Layer 4 of a small transformer language model trained on English Wikipedia (8 layers, counted from 0, width 128).
A neuron's activation on a vector x is SiLU(gate . x) times (in . x), where the dot is the dot product.

Input weights of the MLP neurons that the questions are about. A number n stands for (n - 128) times 0.0015.
n93 gate: 127, 117, 133, 192, 124, 105, 135, 194, 205, 108, 53, 124, 148, 142, 138, 140, 150, 162, 92, 146, 164, 151, 132, 146, 76, 166, 155, 166, 174, 131, 106, 164, 170, 134, 138, 106, 75, 198, 129, 81, 136, 137, 63, 90, 146, 175, 106, 99, 151, 207, 112, 188, 86, 154, 116, 135, 65, 171, 141, 100, 106, 123, 95, 210, 157, 75, 133, 102, 86, 247, 77, 202, 123, 79, 223, 119, 155, 123, 144, 88, 101, 154, 79, 186, 137, 132, 57, 109, 140, 145, 127, 128, 132, 139, 150, 123, 170, 128, 162, 165, 136, 100, 113, 143, 196, 158, 95, 187, 123, 127, 139, 37, 206, 103, 228, 134, 114, 119, 170, 77, 175, 94, 108, 127, 15, 95, 199, 92
n107 gate: 77, 168, 122, 135, 229, 133, 106, 71, 98, 47, 137, 111, 135, 119, 140, 180, 65, 86, 132, 65, 106, 141, 169, 126, 91, 78, 152, 124, 84, 143, 134, 212, 108, 201, 77, 128, 127, 191, 163, 178, 186, 92, 88, 123, 84, 140, 107, 138, 155, 89, 166, 66, 64, 133, 143, 82, 144, 75, 158, 90, 167, 108, 111, 135, 54, 144, 68, 117, 81, 172, 181, 78, 180, 79, 178, 124, 138, 141, 134, 108, 103, 176, 170, 114, 104, 87, 194, 175, 140, 119, 117, 128, 143, 103, 39, 196, 210, 106, 168, 171, 94, 129, 109, 68, 88, 54, 147, 133, 221, 153, 106, 145, 144, 166, 127, 131, 152, 163, 114, 153, 101, 195, 75, 157, 62, 56, 47, 148
n129 gate: 108, 152, 57, 239, 69, 170, 149, 148, 132, 74, 32, 114, 69, 129, 142, 68, 143, 55, 82, 95, 74, 73, 135, 159, 200, 169, 106, 148, 158, 157, 91, 55, 156, 132, 215, 111, 68, 127, 118, 189, 77, 151, 101, 128, 133, 131, 171, 173, 122, 154, 57, 158, 92, 110, 151, 181, 230, 109, 174, 105, 131, 193, 34, 114, 178, 136, 73, 137, 115, 148, 172, 14, 115, 96, 121, 60, 131, 141, 127, 136, 150, 104, 112, 149, 110, 56, 187, 182, 84, 170, 128, 109, 80, 76, 224, 107, 154, 77, 104, 164, 173, 120, 163, 48, 152, 158, 211, 120, 146, 125, 168, 163, 98, 163, 188, 124, 119, 169, 149, 122, 128, 109, 143, 165, 74, 136, 158, 186
n130 gate: 87, 190, 131, 151, 105, 153, 94, 114, 143, 167, 158, 146, 182, 76, 93, 145, 89, 84, 109, 97, 152, 99, 26, 89, 146, 133, 156, 113, 120, 150, 154, 124, 86, 130, 149, 81, 91, 117, 114, 101, 148, 118, 83, 117, 122, 215, 129, 75, 149, 152, 94, 116, 43, 93, 156, 80, 134, 202, 140, 132, 143, 174, 140, 154, 148, 133, 115, 188, 169, 145, 68, 83, 101, 123, 91, 127, 81, 152, 83, 64, 134, 172, 156, 73, 131, 36, 126, 58, 144, 99, 73, 115, 132, 84, 75, 162, 163, 144, 106, 155, 116, 96, 124, 66, 109, 126, 129, 98, 152, 74, 74, 150, 86, 123, 117, 151, 144, 74, 187, 133, 191, 161, 85, 129, 116, 100, 131, 192
n261 gate: 100, 120, 131, 181, 56, 111, 99, 149, 61, 152, 110, 136, 125, 68, 137, 172, 135, 128, 148, 108, 194, 180, 175, 168, 60, 138, 127, 109, 142, 138, 145, 84, 117, 215, 124, 152, 66, 185, 127, 152, 139, 120, 119, 189, 96, 173, 228, 165, 82, 97, 124, 162, 179, 103, 122, 74, 137, 133, 96, 107, 109, 145, 140, 190, 179, 116, 106, 149, 119, 150, 73, 133, 163, 36, 95, 64, 100, 171, 108, 136, 105, 189, 94, 174, 82, 190, 132, 58, 128, 203, 92, 75, 112, 217, 140, 131, 54, 117, 172, 150, 182, 56, 146, 223, 123, 206, 61, 107, 232, 112, 176, 94, 148, 198, 74, 165, 175, 93, 154, 119, 127, 124, 81, 97, 136, 79, 114, 95
n289 gate: 173, 137, 102, 121, 90, 99, 106, 152, 136, 135, 148, 78, 135, 124, 171, 21, 51, 55, 151, 119, 103, 51, 126, 31, 118, 96, 153, 133, 123, 139, 167, 162, 91, 152, 153, 202, 189, 127, 119, 93, 120, 152, 78, 186, 122, 158, 170, 168, 174, 136, 119, 46, 95, 132, 144, 110, 73, 164, 138, 118, 208, 93, 146, 82, 121, 132, 151, 140, 112, 81, 199, 3, 135, 104, 94, 190, 35, 145, 85, 146, 151, 98, 128, 94, 156, 107, 150, 139, 120, 90, 135, 97, 143, 129, 160, 155, 147, 60, 78, 181, 85, 110, 90, 197, 150, 119, 91, 116, 143, 82, 167, 150, 200, 163, 61, 58, 92, 161, 106, 153, 76, 192, 150, 167, 166, 168, 153, 161
n311 gate: 74, 94, 81, 124, 151, 55, 54, 132, 111, 95, 152, 27, 126, 63, 80, 143, 137, 106, 210, 157, 155, 152, 119, 161, 72, 96, 148, 117, 102, 190, 141, 31, 147, 192, 155, 93, 76, 60, 160, 187, 164, 103, 69, 105, 157, 142, 197, 189, 164, 132, 161, 97, 63, 149, 137, 146, 135, 95, 188, 130, 65, 111, 107, 154, 115, 196, 147, 94, 61, 180, 183, 137, 189, 92, 124, 111, 73, 171, 110, 120, 113, 92, 37, 38, 80, 103, 79, 186, 117, 60, 126, 103, 139, 73, 158, 84, 96, 141, 109, 91, 139, 92, 128, 117, 87, 140, 130, 188, 103, 159, 102, 181, 92, 188, 147, 173, 124, 114, 104, 121, 144, 149, 111, 95, 84, 108, 95, 90
n93 in: 71, 182, 137, 183, 49, 81, 100, 126, 81, 121, 155, 136, 156, 89, 123, 118, 112, 123, 162, 123, 97, 32, 164, 123, 81, 92, 108, 97, 191, 57, 161, 153, 121, 124, 52, 139, 139, 243, 131, 76, 117, 123, 162, 176, 152, 48, 51, 123, 101, 177, 118, 157, 151, 76, 109, 159, 65, 133, 174, 178, 102, 91, 173, 85, 136, 123, 116, 141, 104, 73, 123, 68, 160, 122, 173, 93, 100, 133, 200, 136, 151, 129, 119, 198, 152, 119, 82, 155, 147, 93, 62, 174, 160, 124, 222, 118, 127, 244, 87, 149, 130, 181, 132, 190, 97, 81, 157, 130, 88, 123, 100, 143, 108, 104, 142, 146, 145, 142, 127, 120, 92, 140, 155, 180, 158, 115, 190, 59
n107 in: 149, 100, 92, 167, 148, 186, 213, 136, 190, 107, 140, 63, 197, 167, 145, 123, 134, 178, 149, 161, 163, 114, 101, 164, 80, 125, 159, 145, 187, 141, 169, 92, 116, 163, 71, 43, 102, 83, 111, 164, 188, 115, 147, 122, 109, 132, 155, 127, 181, 134, 161, 71, 160, 112, 118, 140, 119, 109, 144, 188, 119, 117, 25, 142, 151, 80, 126, 112, 162, 146, 141, 193, 133, 131, 136, 125, 113, 31, 194, 138, 137, 139, 113, 166, 81, 173, 186, 105, 69, 79, 127, 193, 86, 112, 107, 222, 133, 111, 142, 169, 151, 118, 114, 91, 70, 192, 121, 61, 148, 166, 172, 110, 98, 141, 79, 180, 211, 162, 94, 152, 96, 94, 144, 117, 116, 97, 157, 83
n129 in: 126, 176, 167, 191, 181, 126, 79, 128, 202, 138, 95, 109, 119, 152, 128, 196, 75, 85, 53, 116, 231, 93, 151, 159, 99, 39, 125, 91, 194, 154, 115, 64, 122, 181, 117, 197, 71, 167, 142, 103, 166, 83, 179, 167, 172, 160, 73, 131, 100, 193, 117, 102, 139, 76, 138, 102, 104, 134, 55, 68, 104, 203, 93, 86, 117, 46, 140, 161, 178, 123, 179, 107, 188, 124, 211, 182, 65, 59, 110, 91, 134, 200, 157, 118, 171, 181, 157, 129, 153, 127, 120, 94, 150, 204, 149, 153, 107, 100, 112, 141, 104, 118, 123, 164, 114, 200, 96, 73, 118, 162, 117, 141, 194, 80, 84, 114, 95, 152, 108, 117, 127, 131, 81, 182, 98, 92, 113, 147
n130 in: 127, 98, 112, 170, 148, 110, 154, 113, 131, 96, 107, 160, 87, 125, 149, 134, 140, 125, 140, 114, 95, 134, 125, 111, 139, 106, 200, 120, 127, 84, 183, 143, 120, 90, 88, 168, 190, 164, 145, 67, 138, 123, 142, 41, 79, 133, 144, 132, 108, 147, 195, 174, 127, 205, 162, 196, 174, 216, 147, 121, 114, 89, 131, 131, 136, 89, 134, 144, 132, 78, 150, 133, 149, 104, 142, 151, 103, 217, 84, 126, 131, 129, 156, 77, 93, 161, 79, 173, 207, 160, 78, 133, 165, 136, 150, 174, 103, 118, 66, 131, 107, 118, 161, 133, 127, 126, 86, 130, 157, 133, 99, 127, 126, 122, 117, 56, 75, 136, 156, 108, 154, 206, 129, 143, 181, 148, 140, 122
n261 in: 132, 111, 171, 144, 93, 123, 168, 205, 139, 179, 128, 117, 165, 102, 76, 152, 93, 106, 166, 124, 163, 196, 76, 105, 176, 93, 189, 174, 130, 91, 151, 98, 141, 163, 229, 92, 115, 113, 182, 104, 119, 118, 62, 96, 154, 116, 133, 71, 184, 105, 222, 108, 59, 178, 68, 222, 115, 141, 147, 142, 189, 153, 129, 144, 152, 108, 115, 144, 129, 134, 153, 89, 126, 68, 151, 163, 153, 111, 139, 57, 117, 167, 146, 79, 152, 55, 141, 122, 120, 169, 128, 103, 96, 106, 88, 198, 168, 118, 121, 66, 185, 113, 130, 161, 138, 48, 71, 112, 128, 94, 115, 166, 200, 106, 216, 77, 166, 78, 102, 172, 107, 189, 95, 126, 121, 70, 103, 122
n289 in: 207, 166, 132, 130, 108, 104, 102, 148, 162, 116, 166, 176, 115, 137, 142, 130, 139, 46, 137, 68, 117, 110, 174, 108, 80, 229, 124, 152, 139, 166, 114, 114, 173, 94, 141, 130, 146, 115, 226, 159, 164, 122, 187, 84, 129, 119, 117, 185, 108, 161, 186, 92, 152, 141, 126, 142, 102, 172, 135, 108, 153, 148, 158, 143, 142, 207, 132, 144, 147, 120, 125, 120, 42, 47, 99, 189, 87, 106, 173, 98, 149, 122, 95, 213, 128, 141, 146, 136, 115, 143, 59, 144, 119, 148, 135, 17, 123, 158, 193, 108, 95, 67, 179, 114, 132, 171, 105, 182, 165, 42, 76, 123, 164, 138, 86, 150, 103, 65, 40, 135, 177, 124, 163, 122, 174, 141, 122, 127
n311 in: 104, 72, 165, 128, 94, 155, 195, 154, 86, 164, 144, 150, 188, 57, 126, 114, 142, 123, 120, 168, 131, 87, 80, 156, 105, 184, 108, 153, 103, 155, 109, 197, 145, 150, 168, 93, 152, 134, 153, 137, 182, 85, 133, 140, 93, 116, 61, 159, 149, 84, 156, 133, 141, 195, 169, 131, 121, 185, 144, 141, 116, 120, 181, 98, 131, 191, 115, 106, 75, 110, 93, 106, 188, 107, 93, 110, 141, 128, 206, 105, 131, 148, 125, 158, 59, 120, 185, 131, 57, 124, 136, 172, 138, 82, 86, 163, 176, 96, 137, 146, 114, 180, 136, 172, 110, 51, 86, 145, 77, 101, 119, 111, 73, 141, 137, 157, 139, 138, 174, 122, 169, 163, 115, 77, 150, 220, 119, 74

Each question shows a token from some text and the vector x that enters the MLP there. A number n stands for (n - 128) times 0.051.

"st": 170, 164, 140, 94, 121, 135, 75, 132, 114, 111, 123, 112, 100, 136, 110, 117, 122, 106, 163, 141, 120, 97, 85, 172, 146, 158, 129, 145, 128, 108, 129, 137, 150, 142, 95, 141, 155, 158, 132, 168, 77, 135, 162, 158, 142, 93, 156, 159, 91, 92, 153, 123, 93, 163, 192, 107, 79, 154, 125, 117, 133, 126, 146, 195, 135, 103, 157, 74, 162, 106, 109, 137, 129, 126, 146, 149, 128, 137, 131, 106, 133, 138, 116, 100, 109, 124, 142, 140, 132, 139, 179, 147, 130, 132, 107, 131, 147, 160, 111, 85, 139, 104, 148, 155, 164, 91, 160, 104, 132, 135, 127, 171, 96, 136, 143, 137, 174, 98, 70, 127, 122, 146, 147, 71, 122, 170, 133, 141
Which two neurons fire most, strongest first? n129, n311

" bl": 100, 134, 145, 115, 120, 153, 100, 146, 130, 112, 109, 75, 129, 133, 126, 168, 71, 143, 108, 144, 152, 157, 163, 103, 147, 96, 136, 87, 65, 120, 122, 141, 144, 80, 120, 87, 127, 116, 101, 145, 129, 110, 98, 110, 148, 160, 105, 145, 152, 104, 109, 100, 117, 144, 160, 100, 128, 149, 149, 187, 114, 130, 117, 122, 151, 142, 121, 95, 142, 103, 128, 117, 120, 161, 122, 86, 164, 141, 117, 115, 132, 118, 87, 121, 168, 146, 163, 139, 152, 108, 119, 110, 76, 137, 102, 143, 135, 125, 95, 108, 162, 128, 105, 87, 95, 132, 76, 76, 62, 130, 92, 138, 177, 132, 118, 160, 140, 137, 138, 120, 114, 100, 146, 87, 169, 165, 110, 115
The neuron with the highest activation: n93

" |": 178, 146, 141, 134, 132, 124, 110, 104, 131, 147, 145, 128, 157, 173, 153, 132, 125, 161, 101, 169, 120, 114, 161, 174, 174, 139, 128, 136, 130, 133, 137, 114, 106, 110, 112, 113, 179, 136, 98, 123, 176, 150, 148, 94, 120, 117, 104, 175, 144, 117, 64, 147, 142, 131, 82, 135, 125, 140, 120, 93, 130, 109, 157, 163, 109, 103, 98, 145, 180, 97, 113, 120, 116, 137, 140, 69, 87, 171, 146, 117, 133, 107, 106, 154, 158, 131, 132, 134, 164, 144, 114, 88, 109, 158, 94, 114, 143, 154, 142, 94, 142, 101, 106, 141, 134, 147, 156, 166, 79, 144, 181, 166, 148, 103, 129, 128, 113, 128, 103, 135, 149, 130, 128, 143, 121, 122, 176, 160
The neuron with the highest activation: n311

" w": 138, 112, 120, 133, 154, 138, 78, 128, 124, 129, 128, 85, 149, 122, 131, 161, 105, 129, 77, 101, 135, 157, 158, 95, 162, 138, 90, 118, 104, 118, 128, 127, 142, 126, 119, 119, 95, 87, 85, 125, 137, 123, 118, 126, 62, 118, 116, 176, 109, 130, 110, 158, 110, 95, 106, 136, 79, 199, 125, 208, 154, 130, 141, 114, 80, 125, 162, 87, 122, 133, 108, 107, 79, 133, 115, 112, 152, 128, 146, 138, 91, 125, 75, 135, 136, 102, 110, 175, 127, 112, 146, 84, 110, 173, 105, 105, 147, 172, 109, 105, 153, 147, 145, 94, 141, 133, 99, 115, 133, 102, 132, 115, 136, 138, 87, 133, 123, 145, 109, 128, 160, 162, 142, 131, 184, 149, 138, 159
The three highest activations, in order: n289, n107, n129

" −": 156, 162, 93, 130, 142, 151, 80, 114, 123, 175, 194, 121, 102, 131, 164, 104, 132, 167, 65, 110, 108, 132, 125, 104, 126, 110, 126, 162, 138, 117, 138, 130, 139, 110, 108, 140, 124, 134, 89, 112, 116, 112, 148, 117, 163, 103, 129, 150, 160, 88, 91, 104, 113, 173, 106, 177, 93, 112, 168, 137, 132, 146, 162, 150, 108, 151, 133, 132, 133, 145, 126, 141, 132, 109, 141, 113, 129, 149, 156, 130, 85, 161, 137, 157, 158, 158, 82, 149, 134, 144, 110, 78, 101, 151, 108, 97, 112, 149, 122, 124, 137, 151, 117, 149, 99, 70, 86, 165, 89, 100, 139, 129, 167, 131, 80, 128, 81, 123, 136, 116, 130, 122, 193, 89, 147, 156, 106, 175
The neuron with the highest activation: n289

" an": 155, 131, 112, 124, 124, 106, 163, 139, 123, 130, 91, 61, 110, 120, 130, 112, 102, 143, 112, 140, 117, 139, 127, 185, 148, 108, 82, 109, 118, 132, 107, 160, 135, 112, 106, 100, 136, 124, 113, 123, 141, 187, 131, 116, 129, 142, 112, 139, 142, 174, 113, 157, 134, 98, 140, 131, 126, 168, 162, 211, 107, 129, 126, 80, 116, 117, 103, 133, 154, 153, 114, 135, 117, 106, 126, 130, 101, 176, 97, 108, 126, 139, 140, 135, 122, 120, 106, 138, 87, 135, 163, 69, 87, 141, 85, 111, 131, 114, 70, 135, 115, 135, 114, 120, 155, 133, 74, 113, 84, 156, 117, 141, 99, 113, 126, 114, 163, 144, 143, 181, 104, 125, 136, 134, 110, 148, 167, 189
The most active neuron and its activation: n261, at about 0.11

" sp": 80, 121, 116, 166, 137, 164, 110, 122, 131, 129, 114, 88, 97, 108, 144, 156, 103, 81, 102, 201, 117, 105, 170, 152, 128, 128, 154, 118, 135, 101, 123, 134, 127, 119, 117, 84, 118, 119, 119, 135, 107, 119, 163, 121, 99, 106, 149, 172, 131, 123, 110, 133, 138, 163, 145, 118, 102, 166, 190, 152, 147, 143, 148, 131, 113, 78, 133, 111, 105, 129, 115, 211, 84, 176, 146, 110, 140, 103, 167, 132, 99, 150, 125, 158, 120, 108, 192, 128, 151, 119, 128, 88, 73, 134, 140, 128, 154, 179, 124, 97, 167, 118, 124, 118, 174, 126, 113, 95, 111, 127, 95, 136, 135, 159, 106, 157, 146, 142, 120, 117, 140, 116, 149, 175, 117, 125, 150, 127
The neuron with the highest activation: n93

" D": 137, 125, 122, 138, 153, 123, 120, 136, 108, 123, 145, 123, 116, 106, 109, 137, 89, 100, 114, 141, 165, 130, 119, 137, 168, 146, 129, 136, 125, 78, 173, 172, 99, 156, 131, 99, 88, 104, 126, 137, 158, 158, 127, 126, 114, 104, 118, 119, 123, 91, 128, 88, 141, 116, 116, 94, 103, 161, 117, 140, 125, 113, 186, 133, 90, 90, 161, 100, 203, 159, 75, 122, 161, 145, 97, 127, 107, 126, 83, 110, 157, 108, 136, 108, 130, 119, 131, 127, 146, 117, 106, 112, 126, 153, 124, 170, 96, 132, 77, 97, 184, 116, 196, 142, 95, 117, 108, 114, 65, 114, 125, 117, 168, 129, 127, 100, 133, 133, 108, 145, 145, 135, 135, 112, 149, 156, 135, 153
The neuron with the highest activation: n130

"ense": 118, 125, 123, 80, 151, 178, 116, 105, 136, 130, 95, 143, 117, 125, 80, 116, 144, 116, 140, 107, 117, 124, 134, 109, 94, 115, 115, 141, 99, 132, 105, 154, 112, 87, 130, 106, 115, 127, 126, 95, 145, 144, 170, 113, 134, 105, 142, 119, 175, 138, 109, 151, 116, 91, 129, 165, 83, 132, 144, 127, 104, 157, 100, 117, 94, 144, 153, 97, 192, 151, 115, 88, 136, 157, 75, 114, 172, 159, 140, 94, 115, 114, 137, 189, 93, 145, 106, 125, 121, 135, 172, 183, 83, 105, 87, 119, 138, 157, 165, 113, 142, 186, 133, 142, 139, 106, 107, 118, 145, 127, 137, 177, 79, 156, 122, 121, 179, 136, 90, 160, 132, 116, 165, 136, 165, 164, 138, 130
The neuron with the highest activation: n129

"ician": 108, 149, 163, 95, 83, 155, 98, 160, 98, 138, 94, 112, 128, 111, 135, 127, 127, 111, 128, 122, 87, 95, 67, 121, 147, 164, 97, 143, 131, 146, 147, 124, 97, 78, 76, 106, 124, 146, 86, 110, 181, 122, 156, 147, 131, 89, 163, 163, 149, 113, 137, 116, 141, 116, 140, 130, 97, 168, 112, 110, 115, 151, 106, 155, 130, 106, 89, 185, 167, 187, 104, 147, 127, 81, 121, 139, 137, 145, 132, 79, 122, 151, 106, 117, 120, 178, 152, 153, 144, 161, 136, 136, 94, 157, 117, 107, 156, 109, 126, 140, 129, 111, 144, 131, 127, 130, 128, 87, 134, 151, 158, 98, 152, 131, 129, 189, 127, 157, 135, 128, 99, 152, 167, 118, 112, 173, 119, 170
The most active neuron and its activation: n129, at about 0.11

" of": 133, 113, 80, 164, 127, 122, 83, 97, 121, 100, 147, 74, 93, 129, 105, 164, 133, 141, 104, 132, 107, 126, 124, 124, 178, 140, 82, 117, 125, 161, 170, 104, 137, 89, 109, 129, 151, 134, 98, 131, 114, 160, 127, 166, 147, 118, 135, 135, 178, 107, 104, 116, 131, 109, 137, 135, 127, 142, 140, 147, 106, 123, 79, 115, 125, 81, 125, 82, 171, 138, 103, 90, 104, 136, 117, 163, 136, 175, 93, 77, 124, 133, 129, 112, 132, 127, 149, 166, 111, 116, 200, 107, 142, 139, 110, 156, 139, 124, 120, 130, 125, 131, 88, 90, 103, 145, 109, 151, 112, 124, 152, 153, 121, 146, 139, 154, 138, 132, 96, 158, 151, 123, 138, 107, 138, 175, 148, 198
The neuron with the highest activation: n93

" un": 125, 106, 89, 115, 143, 151, 113, 180, 117, 76, 163, 95, 125, 131, 167, 116, 154, 122, 68, 163, 115, 97, 209, 108, 110, 105, 105, 140, 144, 90, 141, 124, 101, 188, 133, 128, 140, 111, 116, 96, 130, 134, 117, 172, 90, 104, 124, 152, 127, 94, 106, 122, 112, 132, 163, 161, 105, 177, 148, 164, 107, 154, 154, 142, 142, 149, 114, 129, 148, 115, 94, 122, 71, 123, 130, 154, 96, 147, 125, 120, 115, 134, 167, 144, 97, 147, 157, 162, 86, 164, 134, 94, 94, 157, 90, 124, 137, 104, 93, 116, 142, 128, 148, 104, 102, 103, 122, 106, 102, 94, 124, 153, 95, 139, 122, 140, 155, 174, 92, 133, 157, 105, 181, 101, 136, 139, 132, 116
The neuron with the highest activation: n289

"ad": 142, 155, 153, 94, 116, 125, 114, 128, 110, 97, 162, 138, 132, 142, 143, 126, 112, 85, 166, 169, 145, 128, 139, 104, 218, 142, 144, 161, 121, 168, 70, 176, 137, 130, 131, 141, 160, 126, 144, 139, 99, 109, 149, 140, 172, 105, 109, 123, 132, 95, 81, 105, 124, 104, 114, 127, 83, 129, 82, 179, 133, 163, 111, 108, 123, 136, 112, 156, 134, 155, 120, 95, 176, 159, 149, 134, 66, 155, 90, 146, 128, 121, 98, 173, 123, 178, 104, 105, 123, 151, 148, 155, 141, 110, 115, 135, 150, 137, 136, 130, 148, 114, 163, 121, 69, 104, 114, 114, 104, 140, 122, 136, 125, 135, 136, 160, 135, 68, 100, 140, 147, 109, 123, 136, 156, 151, 163, 145
Which two neurons fire most, strongest first? n289, n107

".": 140, 144, 129, 118, 134, 115, 101, 150, 128, 92, 106, 123, 122, 151, 143, 153, 112, 130, 142, 161, 157, 138, 156, 126, 126, 109, 96, 127, 180, 113, 143, 106, 145, 136, 119, 138, 125, 135, 134, 150, 77, 141, 114, 126, 145, 130, 112, 142, 166, 143, 107, 155, 148, 101, 108, 141, 111, 166, 122, 142, 122, 95, 139, 127, 134, 104, 146, 151, 137, 128, 126, 135, 92, 170, 103, 129, 158, 205, 132, 53, 100, 134, 145, 99, 85, 98, 167, 144, 162, 136, 164, 126, 105, 116, 161, 140, 141, 98, 99, 107, 89, 65, 165, 124, 142, 122, 108, 174, 80, 118, 180, 160, 104, 119, 117, 124, 105, 124, 126, 133, 126, 131, 173, 193, 121, 149, 131, 125
The most active neuron and its activation: n107, at about 0.29

"27": 133, 152, 160, 111, 126, 182, 110, 110, 119, 154, 110, 118, 66, 131, 118, 166, 125, 130, 162, 138, 80, 144, 114, 140, 131, 159, 151, 133, 101, 110, 89, 149, 64, 85, 73, 105, 122, 103, 129, 125, 169, 122, 109, 135, 120, 152, 119, 103, 177, 167, 87, 151, 126, 130, 100, 127, 90, 137, 134, 152, 143, 123, 156, 154, 103, 115, 118, 107, 124, 120, 178, 119, 153, 149, 90, 123, 142, 197, 155, 131, 120, 86, 91, 202, 113, 117, 113, 138, 127, 126, 125, 151, 129, 108, 104, 110, 133, 144, 130, 90, 163, 154, 123, 149, 154, 150, 98, 140, 98, 131, 92, 134, 114, 123, 115, 128, 126, 111, 137, 137, 131, 120, 124, 122, 130, 142, 117, 112
The most active neuron and its activation: n129, at about 0.61

"ar": 70, 119, 138, 125, 129, 112, 137, 167, 105, 110, 100, 145, 118, 83, 145, 93, 110, 129, 84, 169, 131, 155, 136, 120, 170, 160, 150, 98, 98, 123, 135, 183, 108, 120, 106, 138, 150, 113, 141, 110, 166, 115, 134, 164, 92, 97, 150, 109, 110, 75, 146, 119, 59, 117, 113, 78, 106, 149, 110, 123, 140, 107, 157, 138, 130, 69, 140, 187, 150, 149, 136, 124, 153, 134, 142, 71, 66, 117, 104, 105, 130, 121, 139, 111, 163, 159, 160, 112, 122, 136, 138, 106, 122, 94, 85, 122, 183, 145, 149, 147, 120, 93, 131, 118, 149, 153, 134, 119, 108, 113, 101, 131, 145, 123, 117, 143, 96, 78, 144, 88, 158, 121, 144, 167, 113, 102, 129, 180
The neuron with the highest activation: n130

"ut": 140, 123, 127, 115, 127, 129, 152, 64, 138, 117, 145, 98, 94, 124, 132, 126, 135, 99, 128, 148, 146, 142, 143, 121, 93, 84, 99, 72, 115, 139, 93, 133, 128, 195, 125, 135, 126, 119, 127, 125, 157, 143, 122, 138, 156, 104, 119, 107, 121, 125, 116, 60, 102, 209, 142, 104, 75, 128, 132, 148, 120, 166, 83, 158, 145, 132, 128, 134, 149, 149, 101, 108, 133, 129, 141, 160, 126, 144, 134, 67, 135, 96, 96, 160, 102, 133, 167, 89, 129, 160, 149, 154, 147, 74, 100, 141, 123, 141, 122, 109, 128, 120, 110, 121, 156, 112, 150, 168, 93, 153, 108, 192, 128, 171, 125, 172, 142, 133, 86, 160, 101, 117, 139, 149, 100, 162, 184, 114
Which two neurons fire most, strongest first? n107, n311

"ct": 105, 169, 131, 100, 105, 135, 77, 175, 111, 66, 114, 85, 103, 116, 123, 136, 141, 76, 162, 196, 148, 130, 106, 154, 115, 162, 142, 112, 142, 67, 89, 166, 102, 151, 115, 109, 118, 81, 96, 129, 114, 129, 164, 133, 135, 140, 137, 153, 161, 125, 104, 117, 163, 130, 104, 114, 112, 90, 103, 138, 172, 187, 148, 141, 129, 119, 139, 101, 152, 148, 106, 93, 114, 109, 132, 127, 139, 129, 117, 123, 179, 153, 166, 130, 166, 161, 130, 138, 144, 151, 182, 89, 162, 134, 113, 116, 102, 163, 139, 131, 133, 112, 104, 114, 183, 167, 173, 144, 125, 144, 108, 150, 149, 158, 123, 121, 128, 116, 123, 154, 110, 116, 180, 137, 120, 137, 113, 143
The most active neuron and its activation: n130, at about 0.3

" not": 92, 169, 91, 147, 127, 101, 96, 189, 100, 76, 120, 120, 114, 146, 167, 141, 117, 126, 103, 192, 88, 141, 155, 108, 95, 147, 149, 113, 106, 100, 130, 141, 156, 177, 63, 112, 111, 120, 107, 106, 110, 152, 154, 127, 131, 114, 126, 154, 140, 79, 139, 137, 113, 168, 142, 136, 106, 134, 161, 175, 86, 183, 102, 140, 139, 119, 170, 115, 136, 147, 107, 143, 116, 110, 120, 120, 105, 141, 132, 117, 149, 120, 167, 139, 110, 114, 147, 160, 99, 79, 152, 129, 106, 172, 162, 154, 168, 117, 121, 146, 101, 120, 134, 158, 94, 129, 164, 130, 138, 150, 126, 153, 111, 133, 128, 105, 121, 163, 83, 159, 124, 143, 129, 139, 114, 189, 168, 162
Which two neurons fire most, strongest first? n107, n261

" ": 129, 179, 112, 110, 126, 116, 78, 105, 119, 133, 172, 102, 89, 143, 129, 154, 116, 161, 62, 142, 122, 94, 164, 143, 155, 93, 135, 120, 144, 92, 152, 149, 104, 122, 119, 117, 145, 135, 116, 132, 126, 187, 109, 99, 109, 122, 113, 148, 114, 132, 106, 162, 136, 147, 87, 144, 157, 141, 132, 121, 129, 115, 131, 166, 120, 69, 141, 177, 131, 131, 117, 160, 109, 157, 156, 103, 126, 168, 106, 110, 59, 92, 104, 125, 106, 115, 128, 133, 86, 128, 128, 117, 87, 124, 148, 137, 145, 151, 115, 101, 119, 134, 179, 152, 121, 101, 44, 151, 89, 125, 138, 134, 133, 141, 134, 133, 101, 126, 113, 141, 126, 137, 200, 159, 136, 172, 118, 148
The most active neuron and its activation: n107, at about 0.38

"er": 92, 141, 149, 89, 182, 162, 69, 130, 100, 143, 107, 127, 107, 119, 163, 148, 113, 156, 64, 118, 156, 131, 93, 127, 148, 159, 145, 95, 95, 124, 117, 127, 122, 116, 108, 118, 129, 135, 101, 86, 170, 106, 202, 152, 135, 120, 139, 111, 171, 165, 136, 118, 109, 88, 147, 150, 166, 167, 126, 145, 122, 100, 146, 167, 171, 125, 100, 144, 166, 154, 141, 147, 128, 110, 103, 102, 130, 145, 83, 113, 114, 160, 120, 178, 128, 134, 89, 85, 145, 146, 139, 120, 120, 116, 138, 105, 182, 162, 115, 96, 112, 125, 140, 98, 110, 113, 122, 100, 147, 130, 117, 102, 121, 106, 129, 132, 127, 156, 125, 89, 118, 198, 165, 146, 119, 171, 137, 113
The neuron with the highest activation: n130

"amb": 105, 149, 164, 110, 114, 153, 117, 126, 99, 118, 153, 131, 128, 118, 114, 130, 144, 83, 114, 149, 125, 111, 136, 116, 133, 74, 115, 111, 108, 119, 126, 136, 132, 190, 116, 110, 138, 123, 161, 112, 151, 96, 154, 135, 103, 121, 106, 135, 150, 116, 112, 79, 119, 126, 146, 69, 91, 121, 141, 129, 146, 159, 179, 135, 131, 107, 115, 133, 132, 167, 139, 79, 184, 139, 141, 76, 90, 153, 160, 131, 170, 129, 64, 128, 120, 173, 123, 81, 119, 93, 149, 124, 110, 198, 157, 130, 154, 95, 151, 112, 144, 93, 159, 160, 109, 110, 119, 132, 81, 132, 170, 130, 135, 112, 149, 157, 134, 87, 133, 180, 116, 85, 148, 150, 181, 108, 106, 117
The neuron with the highest activation: n311

"),": 155, 101, 109, 137, 148, 106, 115, 136, 135, 116, 143, 140, 88, 174, 137, 152, 103, 125, 146, 168, 130, 110, 156, 140, 162, 148, 134, 147, 134, 105, 151, 99, 145, 122, 124, 141, 140, 151, 98, 123, 119, 144, 116, 117, 114, 133, 126, 133, 169, 143, 137, 135, 121, 118, 116, 163, 97, 152, 154, 115, 120, 101, 126, 128, 135, 82, 137, 137, 162, 127, 94, 148, 61, 139, 130, 103, 123, 210, 133, 114, 107, 122, 122, 85, 106, 137, 137, 114, 141, 148, 157, 116, 110, 135, 146, 120, 154, 80, 119, 105, 93, 84, 165, 111, 174, 110, 115, 115, 79, 127, 194, 155, 113, 168, 136, 132, 129, 128, 114, 113, 106, 121, 211, 183, 121, 156, 134, 144
The three highest activations, in order: n311, n107, n261